Layer 3 of a small transformer language model trained on English Wikipedia (8 layers, counted from 0, width 64).
Take only the direct path to the model's output, skipping the later layers: a vector added to the residual stream pushes a token's score in proportion to its dot product with that token's output vector.

Output vectors of the tokens that the questions are about. A number n stands for n times 0.053.
"'": -7 12 4 -3 -10 6 0 7 -5 1 9 -2 -2 -11 3 10 4 6 -15 9 -7 -1 -2 -8 8 -1 0 12 13 4 -14 5 12 -19 15 -12 -1 1 -10 6 11 9 3 2 1 -12 -3 -2 -6 11 0 -19 -3 -7 -5 -5 3 -5 -11 4 -5 1 8 14
"ropical": 2 -6 21 -12 -5 -22 -15 21 4 10 15 -4 0 18 10 -1 12 12 -22 -1 12 -18 2 -29 1 -5 -14 1 3 5 32 3 -11 -21 8 -24 14 -5 5 4 -4 2 -14 -21 8 -16 -2 -6 -14 18 -2 21 -20 0 30 -4 -8 5 -7 9 19 23 -5 -11
" =": -18 -9 11 -4 -12 -2 -20 10 4 -27 5 9 -4 5 24 -10 9 3 -11 5 8 5 13 0 10 -15 -17 15 10 9 -5 -31 -12 -21 5 -16 -3 7 25 -4 -10 8 -16 -4 11 4 -5 5 -14 2 4 19 -3 -4 23 -3 1 16 -11 0 10 -2 8 9
"eastern": 2 -24 17 14 -11 2 7 20 -6 -7 19 -7 0 18 1 14 2 7 -24 -5 2 0 3 -20 0 -10 -4 1 -1 11 15 7 -13 -7 1 -18 23 1 8 -2 -1 -1 -6 -20 4 -15 -26 2 -9 15 -6 11 -11 -7 15 -3 -2 1 -11 7 20 9 8 -11
"ity": 5 -8 1 4 -21 -20 -4 14 10 -2 4 -2 -5 -8 8 -10 -10 1 -13 2 6 -7 8 -11 -5 7 -21 12 19 -4 15 1 -24 -6 -2 -16 7 -8 6 12 1 19 -10 -1 -5 -9 -3 5 1 15 4 15 -34 6 16 -7 20 -15 14 6 3 14 2 7
"harm": 1 -11 1 10 -17 -18 2 21 -5 3 6 7 3 10 3 4 6 -5 -7 -6 2 5 -2 -7 -1 -8 -11 20 5 5 -5 6 -18 -3 21 -17 3 -20 15 -4 -7 -17 2 -8 21 -21 12 -5 7 23 -7 13 -17 -7 12 -8 2 7 -16 -1 18 17 -8 -6
"allowing": -2 -16 17 8 -10 1 6 25 -1 -13 10 21 -2 5 10 3 -15 -4 -14 -5 8 9 -26 -13 3 -12 -5 6 3 21 15 -4 -26 -10 23 -19 22 3 5 -4 6 -15 12 -14 4 -14 -14 1 -10 19 -8 17 -31 -7 18 12 -12 17 -6 -10 12 20 -6 -12
"ull": -2 -3 13 -3 -9 -12 -5 21 8 1 10 7 -10 10 15 0 -7 3 -15 -9 5 3 -18 -16 -5 12 -4 15 7 -10 14 0 -14 -11 6 -20 0 -19 4 -7 2 -6 -4 -19 -4 -3 11 13 3 18 1 7 -7 7 25 -10 2 7 -4 -9 14 16 1 -15
"pl": 8 -17 -4 1 -6 -9 -10 22 -5 9 7 16 5 17 -7 6 -5 -2 -9 -20 0 5 4 -4 -5 11 9 22 11 5 7 -9 -3 -1 -4 -18 -6 -16 5 8 -13 0 -4 2 -4 -18 10 6 -7 17 -4 6 -20 -2 24 -6 5 5 -5 -2 12 10 -10 -14
").": -2 -23 -12 -4 -2 16 4 22 -8 -16 5 -5 -7 2 -1 7 10 -14 -18 -10 5 1 6 -16 8 4 -14 -6 -2 14 11 8 -16 -22 30 -9 31 -11 20 -1 7 -7 16 4 14 2 7 8 -25 4 -1 4 -20 -20 10 4 8 -4 -5 1 3 3 0 2
"ન": -18 -26 63 -29 -13 -49 61 89 23 26 44 19 -29 55 -26 -34 -32 13 -65 -65 49 6 -28 -66 -32 -14 -36 41 14 13 50 -25 -40 -24 54 -54 65 -41 67 -27 -19 -33 -29 -50 13 -30 -14 -37 -31 94 -4 57 -49 -49 74 45 -41 37 -27 6 61 64 35 -50
"ill": -7 -10 7 3 -7 1 -2 17 11 2 10 12 -10 1 9 15 -10 1 0 5 2 6 -13 -9 8 6 -6 7 4 -8 1 3 -14 -4 9 -12 5 -8 -4 -2 12 -11 1 -22 -13 -18 8 13 4 12 -1 4 -20 -4 27 -10 -4 4 -3 0 9 2 1 -7
"ep": 1 -7 11 7 -7 -8 3 17 12 -6 7 9 -4 7 5 0 -16 7 -5 -5 4 2 -3 -15 -2 4 0 3 6 -4 14 2 -14 6 13 -13 -5 -5 -23 -13 -10 2 -12 -4 4 -24 4 16 -7 11 -2 -6 -2 3 21 -7 -4 14 -1 1 12 9 0 -3
"ut": 2 2 5 20 -8 6 6 13 8 2 -6 8 -5 -5 -5 3 -10 -5 -1 -3 4 8 -7 -8 -8 4 4 -3 -8 11 7 4 -13 -1 13 -17 -5 -13 0 4 1 4 -12 -13 -17 -14 8 3 16 2 0 5 -16 -6 23 -2 1 -4 0 9 5 2 7 -4
" age": 8 -15 13 5 -19 -20 7 16 -16 -3 7 15 -13 14 0 -2 4 -14 -23 -1 3 -2 -15 -17 -3 -11 8 -4 8 -5 12 6 -6 -8 19 -9 16 0 9 3 11 16 0 -1 -11 -16 10 8 -13 17 -7 16 -36 -27 12 -1 4 3 8 27 9 12 3 -11
"IUCN": -18 -9 27 -7 -14 -17 15 30 1 -11 10 21 -29 16 4 16 -5 8 -33 -2 10 10 0 -30 -8 -3 -2 0 16 0 10 -33 -2 -1 10 -19 25 -9 7 0 15 8 -17 -25 -6 -9 23 -20 -19 14 -8 10 -27 -15 13 19 1 16 -12 2 22 22 24 -16
"metric": -4 -22 23 -7 -7 9 12 22 15 -7 -1 6 6 6 6 4 -5 -7 -24 -10 8 6 -8 -27 7 -10 -5 5 21 -4 12 0 -9 -12 20 -26 9 -19 8 -1 14 -4 -6 -13 5 0 -9 -14 5 29 -13 0 -23 -7 20 5 -8 14 0 7 6 8 15 -24

Output weights of attention head 0. The head adds the sum of these rows, row i times number i of z. A number n stands for n times 0.012.
o0: -11 0 -16 -16 -8 -15 -55 -12 -21 6 10 -33 -6 42 20 -15 17 11 27 33 4 0 23 -2 -34 -21 29 0 77 37 -15 28 24 10 -45 -7 -5 25 29 35 -2 -4 -37 20 -2 -28 19 19 0 6 -31 -1 39 -34 7 -14 5 -5 -64 9 -21 -47 17 5
o1: 18 -2 -14 -9 -3 -16 16 -2 -12 8 15 -33 -22 -25 18 -22 -6 -8 4 -15 22 -8 27 -41 -2 -14 -23 9 21 24 17 21 -5 0 14 8 -1 -2 -3 -12 14 45 2 3 -6 -7 -8 -8 -15 17 -4 -27 1 7 23 -56 38 33 -36 6 -1 19 39 12
o2: -23 28 -34 23 -6 -28 -32 -31 -33 15 -29 7 1 -5 25 -11 4 18 -20 12 -17 10 -3 31 23 -21 0 13 -24 -12 21 24 -13 19 -24 -18 -26 3 2 -29 32 -17 21 -31 19 6 -6 -13 26 1 -20 14 -4 17 25 0 -16 4 29 1 30 -9 -14 37
o3: -26 41 35 -38 -4 -70 19 13 0 0 7 -29 43 10 11 -13 9 18 17 30 22 7 9 -25 -34 -3 13 26 22 13 -30 20 -7 27 -17 -25 -27 10 -58 -10 21 26 -9 -2 -2 -28 -51 9 2 19 29 -13 35 15 29 -35 -29 0 -42 22 42 -3 -20 -14
o4: 6 24 6 -10 -4 -4 -31 21 2 -9 20 -9 -29 -6 30 -13 -11 -24 -6 -11 -3 -46 28 46 22 3 -29 2 4 -28 -48 -15 -14 -28 12 -18 14 29 -15 5 0 0 42 4 16 28 24 26 13 14 -6 51 -23 1 22 -22 -16 -49 30 28 15 18 -43 -7
o5: 18 -10 -4 9 0 22 -1 21 6 8 1 18 -30 6 -5 -2 16 -6 16 17 5 -2 23 -4 -7 5 -6 13 -14 1 0 -18 -15 2 -8 -6 10 -12 10 -16 -21 15 -10 -8 1 10 -5 -14 -19 -9 7 -26 -7 -3 -9 8 -2 21 9 -1 -9 14 7 10
o6: -10 2 22 20 26 -4 -1 6 -3 -18 25 -18 -41 11 18 -13 -2 -38 14 -28 26 -28 -5 47 -16 2 -20 0 18 12 -9 -1 11 -23 -5 -11 -11 20 -6 24 16 -29 22 -18 7 -11 9 -5 -27 16 -34 29 14 17 28 -25 -5 -18 -18 -2 -13 25 12 1
o7: 5 -8 42 -15 37 -21 13 -33 -6 -18 -13 3 -18 -29 -1 -9 -8 0 26 -16 -23 -7 1 13 -7 5 -21 13 10 -9 6 -2 14 -14 20 15 -39 30 0 36 -14 12 -4 -6 -22 14 -18 -16 21 17 8 9 1 -11 -29 16 25 17 -20 -3 0 -7 27 11
o8: -11 -3 6 11 8 -29 43 24 2 21 -13 11 -10 0 -16 0 19 10 18 -30 -3 13 19 15 12 23 17 -1 -28 16 -13 28 -45 32 -11 19 4 -18 -24 -39 27 21 -27 -26 -20 -1 -13 -31 -12 -8 34 -29 -12 7 -35 6 8 8 -18 -10 14 19 10 25
o9: 1 43 9 30 -6 12 -19 24 -3 17 7 6 -25 -1 16 -43 7 -19 -13 -17 4 -24 15 12 19 -26 -7 12 -16 -44 -14 -6 -17 -8 38 12 24 -5 19 38 -12 14 26 -15 -18 5 35 -9 -28 -29 16 -32 -12 -25 45 7 -18 55 -38 -1 -56 15 17 -6
o10: -8 -3 -16 -19 -18 -19 -4 -22 -8 -15 -4 -16 9 -4 18 -13 -7 3 2 28 -18 -4 -20 0 10 -1 -8 -8 14 28 20 29 -18 6 -12 11 16 4 2 20 5 -5 16 11 16 15 -20 33 6 -5 -10 -19 -11 8 2 -1 3 -16 0 12 7 -32 4 -2
o11: -14 -26 -13 -30 8 8 -18 -1 -33 6 -38 40 -59 -18 18 -15 57 58 -37 2 -31 -40 -7 9 -40 18 -11 27 -23 -13 14 10 -56 -7 39 47 9 30 11 35 14 -7 -16 51 -11 38 16 13 8 6 2 16 12 -28 -45 -22 -5 18 12 23 27 -17 10 -24
o12: -50 -12 29 -28 -18 3 2 -2 19 -27 -9 3 -1 -11 -15 32 18 36 21 20 16 -4 -14 -5 -5 10 17 19 -12 48 -9 -13 -45 20 0 -16 18 -3 -11 -21 -8 -7 -12 1 -28 -15 -4 -3 -2 16 17 -2 22 4 -23 19 13 -23 20 6 16 -4 -7 -12
o13: -2 -26 -30 24 18 4 26 2 6 2 5 14 -1 13 -2 26 -8 -21 -16 5 13 -22 7 5 19 19 -16 -46 -12 -11 17 2 18 3 -21 -8 23 -12 -15 -7 28 -29 -6 4 27 4 42 8 -6 8 -39 45 -22 -13 -51 5 15 -34 37 1 -4 -14 -26 11
o14: -19 14 -36 -1 -14 2 -29 -43 -21 12 -20 -19 27 -14 12 12 5 26 31 -29 -4 -16 3 -3 -15 -65 6 22 -21 -28 3 -17 -4 -9 22 -37 49 24 9 28 -34 15 29 -3 -20 22 -18 -31 30 42 24 3 46 20 2 -7 5 67 -10 -14 16 29 -40 -12
o15: 7 -2 6 3 15 2 3 7 10 3 1 7 9 2 -4 3 1 -4 4 -6 11 -3 -1 0 -8 -3 -9 7 2 -7 -9 -14 9 0 5 -1 -6 3 -11 -3 -2 -2 -2 1 -4 -9 3 -12 -2 1 3 8 -5 -3 -9 7 2 4 -2 1 4 5 -4 -3
o16: 1 -36 -27 -49 38 -31 16 -40 17 -4 3 -13 5 -10 29 7 3 22 32 -29 -7 -18 -52 19 -23 7 -27 5 3 19 16 24 -31 16 -2 -8 51 -12 9 -11 30 -9 16 9 -8 5 -38 -25 -7 13 14 -6 -4 33 -11 33 12 -13 11 -8 44 -14 39 5
o17: -14 -26 13 55 52 -20 -42 -21 -14 29 1 -22 -22 13 13 -20 20 -20 -7 7 49 15 29 -2 -19 -49 -3 14 0 -13 51 -43 15 -30 -12 18 -23 31 -15 1 0 12 -7 -28 14 2 -20 -29 -4 36 -9 -9 -45 3 -6 -19 15 63 12 0 2 76 -36 -16
o18: 20 8 2 -2 42 -2 34 -3 18 25 16 -18 -32 12 10 -13 -7 -6 15 -34 20 -22 54 -18 -12 -4 -20 -22 2 -21 -11 10 5 13 -12 4 -19 -6 -17 26 17 4 -22 1 -2 -10 15 -14 13 11 8 12 24 0 -31 -22 13 -17 -5 -8 7 7 -19 6
o19: -1 -21 2 9 -24 -14 -30 -33 11 -39 2 -52 5 -3 -18 1 -7 56 23 1 -29 66 -29 -12 -3 -24 29 -8 -8 10 26 -2 4 5 -13 14 12 -7 22 0 -29 17 -7 6 18 14 -7 -20 18 -12 12 -23 19 -5 38 21 10 8 -5 -59 -12 10 28 10
o20: -33 21 17 -9 1 -5 4 7 -9 -41 16 -1 -28 12 -8 -12 -6 7 37 3 -19 22 -8 41 4 -24 34 15 3 -6 -32 -50 5 7 -24 20 -10 5 20 43 -36 -44 1 -26 28 -2 21 28 -9 -3 23 33 40 9 30 5 -32 -3 -4 -18 -29 -8 -21 5
o21: -12 -39 -11 -25 -13 31 10 -11 -25 15 -22 4 -40 0 -16 -4 26 -29 -16 -13 -1 -3 -4 17 13 28 9 -46 5 22 45 67 -50 5 -11 39 53 30 12 19 -11 -10 -39 17 -7 35 -5 13 17 -24 -42 -21 19 -7 -36 17 30 -18 1 18 11 19 -14 -10
o22: 11 -25 -31 -42 1 44 2 -16 5 20 20 6 -18 21 4 -7 25 -24 2 -4 16 -37 7 -14 -25 -7 -5 -11 -35 -1 3 -9 -28 12 -25 -50 31 -19 31 31 -2 24 8 -38 34 4 -10 4 -17 -2 12 -34 59 7 49 -28 -31 10 37 -19 51 -32 17 34
o23: 23 3 -17 -9 -1 26 4 -3 -26 23 6 -4 4 46 -26 7 -20 2 -29 8 29 67 -42 24 -9 13 28 -14 -7 22 43 9 7 -28 -13 23 44 1 16 19 -19 -30 1 -33 -11 -46 -34 10 6 22 32 26 -8 -37 -2 -3 -42 0 8 21 -11 -14 -34 -16
o24: 8 2 -26 -18 39 6 -1 2 -21 41 -3 23 7 4 17 11 -24 -4 -28 -23 17 -16 -4 -23 -10 17 4 15 14 13 -3 -5 -15 11 19 6 5 2 9 -21 15 -16 -10 3 -20 -26 -20 -11 23 11 4 27 -29 9 -27 9 -10 -15 15 15 -2 24 -14 -9
o25: -20 6 8 -2 -20 5 39 2 -2 -40 19 -28 4 -31 8 -7 -9 21 -4 -6 19 -8 -29 -9 19 -42 0 12 22 -3 -20 4 -18 3 3 19 -7 21 -24 28 -15 -8 7 22 7 -21 -3 5 13 22 -11 -19 29 20 16 -13 25 -60 -6 37 5 15 7 -21
o26: 13 9 13 0 -4 4 -4 42 -3 18 9 -29 2 -10 3 -23 12 -44 38 -11 -21 7 54 0 -36 -18 19 -8 13 13 -1 -9 -29 18 -15 40 -30 33 -18 -19 17 4 -22 -15 10 -26 14 36 -15 1 17 4 -7 49 -7 -34 10 -24 -16 -38 -12 53 -48 6
o27: -21 12 38 -2 -31 -8 9 25 26 -29 -16 0 26 1 -9 6 -11 19 18 21 -3 -1 -4 -24 16 -17 7 -2 7 8 8 -5 12 -5 8 0 -13 -13 22 -8 13 7 -19 25 18 -3 23 5 -10 -14 -3 8 -7 -27 5 23 1 -14 -20 -19 -17 -22 -11 17
o28: -3 14 11 9 -27 -21 14 34 -37 -10 -9 10 15 -11 -21 2 2 19 14 -13 -22 49 -17 14 -11 33 -1 5 -26 -6 -24 -5 -30 39 11 10 -17 -9 -20 -32 17 28 8 -27 -9 5 -12 9 -5 -5 14 -36 12 43 9 -38 33 1 8 -2 0 64 -2 -22
o29: -18 47 32 15 -13 -3 -41 -24 -7 -11 -27 17 -47 -16 25 7 33 22 -40 -22 14 9 25 35 -19 23 29 31 23 35 4 70 -2 -39 15 -11 -13 57 -25 -27 16 -31 4 6 -34 -38 -12 -18 -21 -5 18 25 -12 5 17 30 -49 -17 -20 -44 -20 -3 1 36
o30: -32 16 34 4 -21 -6 1 12 24 -21 -29 -7 7 -24 6 -15 -16 10 -7 25 1 -34 -1 -37 25 -15 -34 31 -47 21 32 9 -24 -17 16 -16 -42 -20 19 7 38 33 13 20 16 39 -8 1 1 -5 -16 9 15 -1 50 -30 -34 -35 15 6 27 -10 -2 21
o31: -8 11 11 47 11 -10 34 10 1 22 -11 -8 8 -47 0 -14 17 28 19 25 -22 18 20 -13 -6 3 30 -23 -54 -38 22 40 33 7 -29 -19 -42 -24 5 -18 33 28 -24 12 -20 23 -27 -48 -2 -32 -32 2 47 12 -2 12 -45 16 -11 -9 29 6 7 16
o32: -2 -41 0 -11 7 -27 -5 14 -12 1 25 -12 10 -13 -11 -2 -6 9 -18 9 -5 6 -46 -20 -2 27 38 -3 -5 3 3 -15 -19 2 8 38 7 -24 2 -3 -5 30 20 18 -4 41 -39 5 -5 8 1 -12 -22 27 36 -40 -26 13 15 25 -7 20 31 -44
o33: -46 27 -45 54 30 -4 29 -16 -42 20 28 -2 18 5 28 30 -21 -23 -7 -4 -13 -19 -11 23 -3 27 21 -16 -11 27 4 6 -21 47 0 -21 33 -14 -16 11 11 -34 6 -70 -28 -24 -31 -16 -2 18 -32 37 10 40 -23 -5 0 24 -17 4 2 5 13 8
o34: 17 33 -1 10 -42 4 13 -21 -9 19 -1 -38 -24 16 9 -10 -28 13 -30 -3 -9 7 23 -19 11 13 -27 -33 -17 -8 39 45 -7 -23 21 -15 -5 -27 14 18 28 24 19 -1 -14 7 -20 1 35 13 1 -27 10 4 4 -40 23 -7 6 2 12 19 -10 -5
o35: 7 -10 24 17 44 -5 -1 9 36 2 -6 -11 56 -6 -3 3 22 2 30 -16 1 -3 -15 11 -34 3 -27 -9 -27 -2 -10 -3 -6 12 -1 4 9 10 -42 10 32 2 9 -1 -14 -12 14 0 -23 -11 17 10 -9 -11 -36 1 -2 -8 -2 -8 13 -8 -16 -12
o36: 18 22 -25 9 -24 46 22 -3 -5 18 -15 35 34 22 4 -7 25 4 -13 -40 -34 -26 20 9 -35 2 -27 -11 25 -49 -68 -21 16 -5 59 -36 8 32 -29 41 -21 -5 -12 16 -43 -14 6 5 38 5 44 -29 1 -3 -32 16 31 21 -27 -5 58 23 -36 -56
o37: -23 9 31 49 2 8 27 36 -1 -9 -11 13 -19 23 -27 -7 -10 -4 -13 -32 0 0 -29 12 1 15 -10 5 -13 -28 8 2 -6 -30 32 42 -15 -22 19 19 -3 13 -15 6 -9 47 -14 -36 -13 -20 -19 31 0 -8 -3 -4 -1 15 -34 9 3 40 -1 -20
o38: 10 -7 -20 -8 13 -9 -31 -30 -14 18 -7 7 27 -49 -8 -10 23 8 -9 22 5 4 8 -14 6 -33 36 20 2 8 5 24 15 1 -27 20 -13 45 -23 13 1 25 5 22 -36 -3 -26 9 7 21 -1 -32 23 9 13 -10 -20 3 12 18 -28 -7 -13 -21
o39: 15 11 -21 -10 18 25 -20 -2 -4 32 -14 33 13 5 3 6 14 1 -46 -17 17 17 -7 -37 -23 -3 5 25 14 -5 -6 -19 28 11 13 -21 -24 -7 4 -52 -13 3 -35 -5 18 -23 2 -16 24 -38 -27 0 1 16 19 5 19 19 17 0 14 33 5 -6
o40: 11 -28 -8 -15 -9 35 13 18 1 -2 42 -20 -29 -6 0 3 -13 -13 8 7 27 -8 25 -41 4 -1 14 -2 12 14 2 -14 -5 -12 -2 -18 34 -15 26 -1 -32 4 -8 15 0 -10 0 -3 -20 9 -7 -15 16 10 21 -14 -1 10 -6 0 -23 21 23 -11
o41: 16 -1 11 -5 -42 -2 13 19 -12 -9 12 6 16 43 -43 6 11 -16 -15 -30 21 21 7 19 -3 -3 15 10 2 2 -33 27 -2 -39 -5 -61 28 7 -10 -14 -14 14 6 -22 13 -40 20 -23 17 30 8 15 56 -8 18 -47 14 -22 -15 -31 -14 15 -30 72
o42: -14 14 9 30 4 31 -5 10 6 6 -14 15 -2 43 -22 18 4 -7 0 35 11 -24 5 8 0 2 -3 -9 -9 28 8 -11 -3 20 -20 -8 -18 -16 5 4 -7 17 -33 -38 6 -2 10 -12 -2 -14 -35 -14 7 -40 -24 19 31 -8 2 19 -1 -18 7 6
o43: -4 -8 18 -37 36 3 -13 -13 -5 7 -7 6 -15 -19 23 0 -6 11 20 -9 35 -17 14 -38 9 -30 -23 57 -6 57 15 -11 -40 -16 14 -30 11 14 38 19 2 20 -25 -15 -7 -13 -25 -7 7 28 -13 0 12 -13 -11 -43 25 9 0 32 -10 -13 -6 0
o44: -10 -16 44 0 22 8 -10 -40 -11 -29 -6 16 50 -47 -21 10 28 -24 -9 -18 20 -6 -24 -5 4 -31 -7 25 -9 -22 20 13 33 -42 5 -26 20 54 -5 22 2 27 26 -12 -2 -14 -4 -5 -35 -8 -16 -34 38 -15 31 14 16 35 -4 -27 -47 19 20 29
o45: 7 -18 2 -1 38 14 -23 -35 11 42 -13 -53 34 65 -29 14 -37 -14 12 -9 -11 -4 4 -6 22 6 12 -13 -18 14 20 -1 -42 8 -30 -16 -10 -10 13 14 5 -10 -2 -30 14 19 -18 13 59 18 23 -56 -23 5 -2 20 13 -37 28 15 -2 38 2 -44
o46: -3 4 -2 8 11 -3 -2 -8 4 1 -12 23 25 1 9 0 7 -9 -1 17 -5 -34 2 7 9 1 -22 -6 -17 -10 1 2 -6 10 -3 -16 7 1 -10 10 17 1 16 -4 9 14 -6 11 -9 -8 2 -20 -19 -7 -9 20 -5 6 20 3 8 -17 -14 -1
o47: 5 -2 16 -27 -7 2 -21 -8 -7 0 -18 1 9 -19 7 9 -6 8 -5 3 -7 1 3 -21 -1 7 -5 12 -1 17 14 13 -17 -2 12 -10 -14 10 12 -11 11 13 -7 6 -6 -3 -16 11 15 2 -3 -12 -2 9 -4 -6 11 -13 12 1 0 0 -2 0
o48: 7 26 32 35 -54 37 29 -7 -4 -37 16 -23 -23 -33 11 28 14 12 -58 46 11 16 -3 -15 -5 -6 -16 -3 -19 -11 36 0 11 -31 27 -18 -19 14 -41 4 -30 -4 27 -12 28 -35 1 16 9 16 -32 -13 8 -1 -19 -29 26 -21 26 31 3 -17 23 8
o49: 8 20 18 -50 -4 29 2 -25 -38 -27 -26 -20 18 -6 17 -25 4 13 29 0 -39 29 17 -27 -13 -30 -21 38 7 -40 -2 7 -36 7 -12 -43 -2 28 36 -1 -41 -48 -9 -11 97 -9 33 45 21 -65 13 -38 39 17 13 31 30 14 -3 -17 8 -3 14 26
o50: 8 1 10 10 -8 0 3 -7 -19 -15 -6 11 -6 -6 26 28 -26 -31 22 9 -40 3 3 0 -21 37 -16 -23 -2 -23 19 -30 20 6 28 -38 -8 2 21 -10 -12 -15 15 -19 27 20 -19 5 14 -1 -22 11 -23 42 -23 35 12 -2 20 -46 -3 36 4 23
o51: -4 -36 -2 -19 3 -12 27 -26 6 22 3 -27 -17 -21 -35 -21 3 5 2 -11 9 17 5 -19 12 -11 32 -11 -26 -17 12 0 -10 -12 -14 37 0 -6 -7 0 -16 34 11 5 -19 27 -8 -16 16 18 57 -19 9 0 -1 -1 -15 18 20 -3 24 14 6 1
o52: -47 -14 19 -12 -5 -18 15 -39 -19 -19 -7 -26 22 -34 -25 14 26 -10 -22 -22 -21 15 -32 30 20 -10 39 -29 13 -16 14 11 12 23 -11 32 -26 27 -30 -13 10 -10 -11 -39 16 -12 43 26 12 0 -19 6 24 -3 17 -7 52 25 -15 5 15 -7 41 11
o53: -13 44 26 -10 -1 2 -16 9 -12 18 -22 13 19 3 -16 3 10 10 -21 -22 -12 22 -3 8 -3 0 26 20 -10 -14 4 16 4 -6 11 6 -25 3 17 -17 29 -6 -17 -17 -20 -24 3 5 -5 -18 12 14 26 -5 30 -7 -19 28 -24 -9 -22 14 -15 0
o54: -47 -38 41 -29 28 -14 -1 4 11 29 -11 -32 47 -31 -7 -16 27 -14 -31 -14 20 3 -42 -46 0 -6 80 -18 -25 5 32 -10 -35 9 14 21 -6 8 0 7 13 5 -18 -27 47 3 44 25 8 -14 16 43 -24 -20 48 -39 -60 41 -10 5 19 -44 23 10
o55: 58 -38 11 -29 40 3 -4 20 73 14 4 -26 20 -24 -19 0 -9 -15 18 -51 37 31 -24 -10 24 -28 -56 45 -39 -1 0 -28 8 -14 -19 9 -10 -20 -12 -35 -1 38 -1 3 10 -13 -6 -23 29 2 1 25 15 -14 10 -45 -1 -46 25 33 21 14 1 17
o56: -2 18 16 -8 15 5 6 -26 -16 3 28 -19 -8 -10 4 9 -18 -15 7 -11 -23 10 1 -20 -17 4 19 0 24 -33 3 -13 31 -9 4 13 -40 -7 29 53 -33 20 -17 -15 -12 24 -43 11 14 5 -18 20 47 36 10 -38 13 25 -24 30 1 -17 19 -45
o57: -21 19 -11 -4 27 -11 36 17 -11 5 -27 -5 20 19 -6 1 1 1 34 -8 30 -9 -19 -23 -54 -18 -10 10 2 43 -1 -3 -1 -4 1 24 30 19 -7 2 26 -1 -5 24 9 0 2 8 -31 -12 3 -3 8 13 -55 16 18 -34 -11 -20 -30 63 -43 -17
o58: -3 4 4 4 9 0 -1 -10 -6 1 2 -5 -5 6 3 0 2 -4 2 -2 3 2 -1 6 -10 -2 1 -1 11 8 6 4 3 -2 -1 6 0 9 -1 8 -2 -2 -3 -8 -4 -6 -7 -1 1 4 -6 -1 3 -2 -7 1 10 4 -7 2 -4 5 1 0
o59: 36 3 -2 4 -22 -15 -29 -5 45 13 15 -26 -44 0 14 -20 0 -21 25 14 -43 33 28 34 11 5 -19 -4 -2 25 7 -18 19 -33 -4 12 11 -27 20 -4 -36 26 6 -13 -19 24 6 3 14 -21 2 19 -40 6 -41 -1 24 12 -8 -3 -1 -39 9 17
o60: -7 29 11 14 -10 2 7 5 -8 -4 -18 17 -12 6 -1 5 3 21 -6 20 -9 4 -11 1 0 11 -2 16 -7 21 8 21 -27 12 3 9 -13 -9 0 1 -2 12 -18 -8 -12 12 -41 -5 0 -11 -13 -36 4 7 -11 6 12 -2 -4 25 -10 6 3 -19
o61: 26 -24 -10 -35 2 35 35 -23 -3 -7 12 -22 -42 -39 -6 14 -18 27 -40 -41 -18 -5 34 -29 36 16 0 -30 -26 -28 34 38 -15 -19 9 -14 33 -14 16 -32 23 -42 -2 24 23 -20 62 11 10 0 10 16 19 -6 7 -3 11 -4 36 -35 -27 9 20 33
o62: -13 -20 33 -24 -8 -17 -28 1 36 9 -22 2 -15 16 -9 11 -4 -3 14 -76 -11 31 3 17 25 8 -5 26 -4 5 -28 -29 -11 -15 27 19 -42 -1 34 11 24 -12 -6 1 -16 6 28 17 29 17 45 17 -17 2 -15 -17 0 -47 2 -13 7 -4 6 2
o63: -6 44 -10 -1 -3 1 -16 -22 27 24 -24 4 -5 44 8 9 14 25 -17 -27 -16 -4 5 9 19 -11 4 -23 -16 1 5 25 10 9 -2 -8 -10 -16 25 49 49 -21 -27 -2 14 9 25 34 13 -17 -15 -13 31 -32 11 -28 -13 -10 -7 1 -9 -64 -19 -24

Each question shows a token from some text and the vector z that the head gathered there. A number n stands for n times 0.027.

"==": 38 21 -33 2 0 -4 -8 -46 -46 -31 -14 11 22 -6 18 4 -20 13 -44 30 -67 -70 -7 -10 3 -59 30 12 17 41 -13 -39 32 9 24 30 39 -54 -9 31 28 22 -11 24 -30 -13 -21 46 68 -49 35 -72 -29 -3 45 -18 10 -56 0 61 -19 -7 28 23
Which of these tokens does it push up most? "ropical"

" Dun": 39 17 -44 -5 -5 -8 -18 -50 -35 -32 8 21 28 11 6 -8 -19 -6 -59 28 -61 -44 -19 17 -7 -57 34 18 21 42 -31 -62 30 18 24 34 39 -58 -15 0 24 16 -8 7 -32 -12 -10 42 74 -45 28 -69 -7 -5 47 -52 -7 -40 1 56 -15 8 16 23
Which of these tokens does it push up most? " age"

"es": 32 11 -36 -20 -20 -1 -20 -60 -29 -31 -6 -7 18 0 9 -7 -19 -19 -57 50 -68 -57 -9 10 -5 -71 31 19 16 52 -24 -36 34 25 34 21 36 -48 -26 14 35 28 -8 -13 -53 3 -26 34 68 -56 47 -64 -32 -11 44 -44 -5 -57 -4 69 -17 7 24 24
Which of these tokens does it push up most? "pl"

"SR": 31 12 -30 -14 -20 -8 -4 -33 -39 -26 3 -4 17 -11 -2 -2 -11 -17 -53 23 -59 -64 8 -30 -9 -65 22 18 10 34 9 -37 37 33 20 30 35 -32 -22 17 25 23 8 21 -14 17 -2 45 43 -27 32 -78 -22 3 45 -50 21 -68 -1 52 -5 0 23 29
Which of these tokens does it push up most? " ="

"In": 33 24 -51 -10 -17 1 -19 -52 -33 -42 3 7 29 6 1 -3 -11 -5 -46 34 -74 -44 -5 7 -5 -51 35 12 18 31 -34 -50 34 11 26 33 35 -66 -15 12 40 12 -13 13 -42 -13 -20 44 85 -45 34 -61 -20 -24 45 -26 2 -54 -1 69 -17 6 22 18
Which of these tokens does it push up most? "ity"

"t": 46 23 -49 -13 -20 -4 -13 -50 -23 -31 -7 9 34 3 5 -7 -26 -19 -53 50 -64 -45 -24 6 -11 -61 31 27 25 49 -20 -43 24 27 34 26 37 -41 -33 11 35 36 8 7 -46 3 -31 40 72 -48 35 -75 -17 -5 43 -42 -9 -41 0 64 -8 12 24 27
Which of these tokens does it push up most? "IUCN"

".": 40 19 -41 -6 -19 -7 -3 -35 -26 -25 -3 12 29 -10 -8 -2 -15 -7 -56 25 -68 -44 -15 -14 -6 -60 27 16 26 45 -10 -40 39 28 21 33 42 -30 -23 20 28 22 8 25 -23 17 -16 48 49 -32 23 -81 -9 9 54 -51 11 -60 2 48 1 2 23 25
Which of these tokens does it push up most? "IUCN"

" Cha": 35 21 -50 -18 -13 -1 -24 -48 -35 -31 4 22 28 3 17 -8 -9 -16 -59 44 -65 -48 -11 9 -8 -61 36 26 24 47 -29 -57 25 14 30 31 45 -50 -27 8 29 15 -3 6 -34 -13 -15 46 76 -33 44 -71 -20 -8 36 -59 0 -28 1 64 -10 10 12 18
Which of these tokens does it push up most? ")."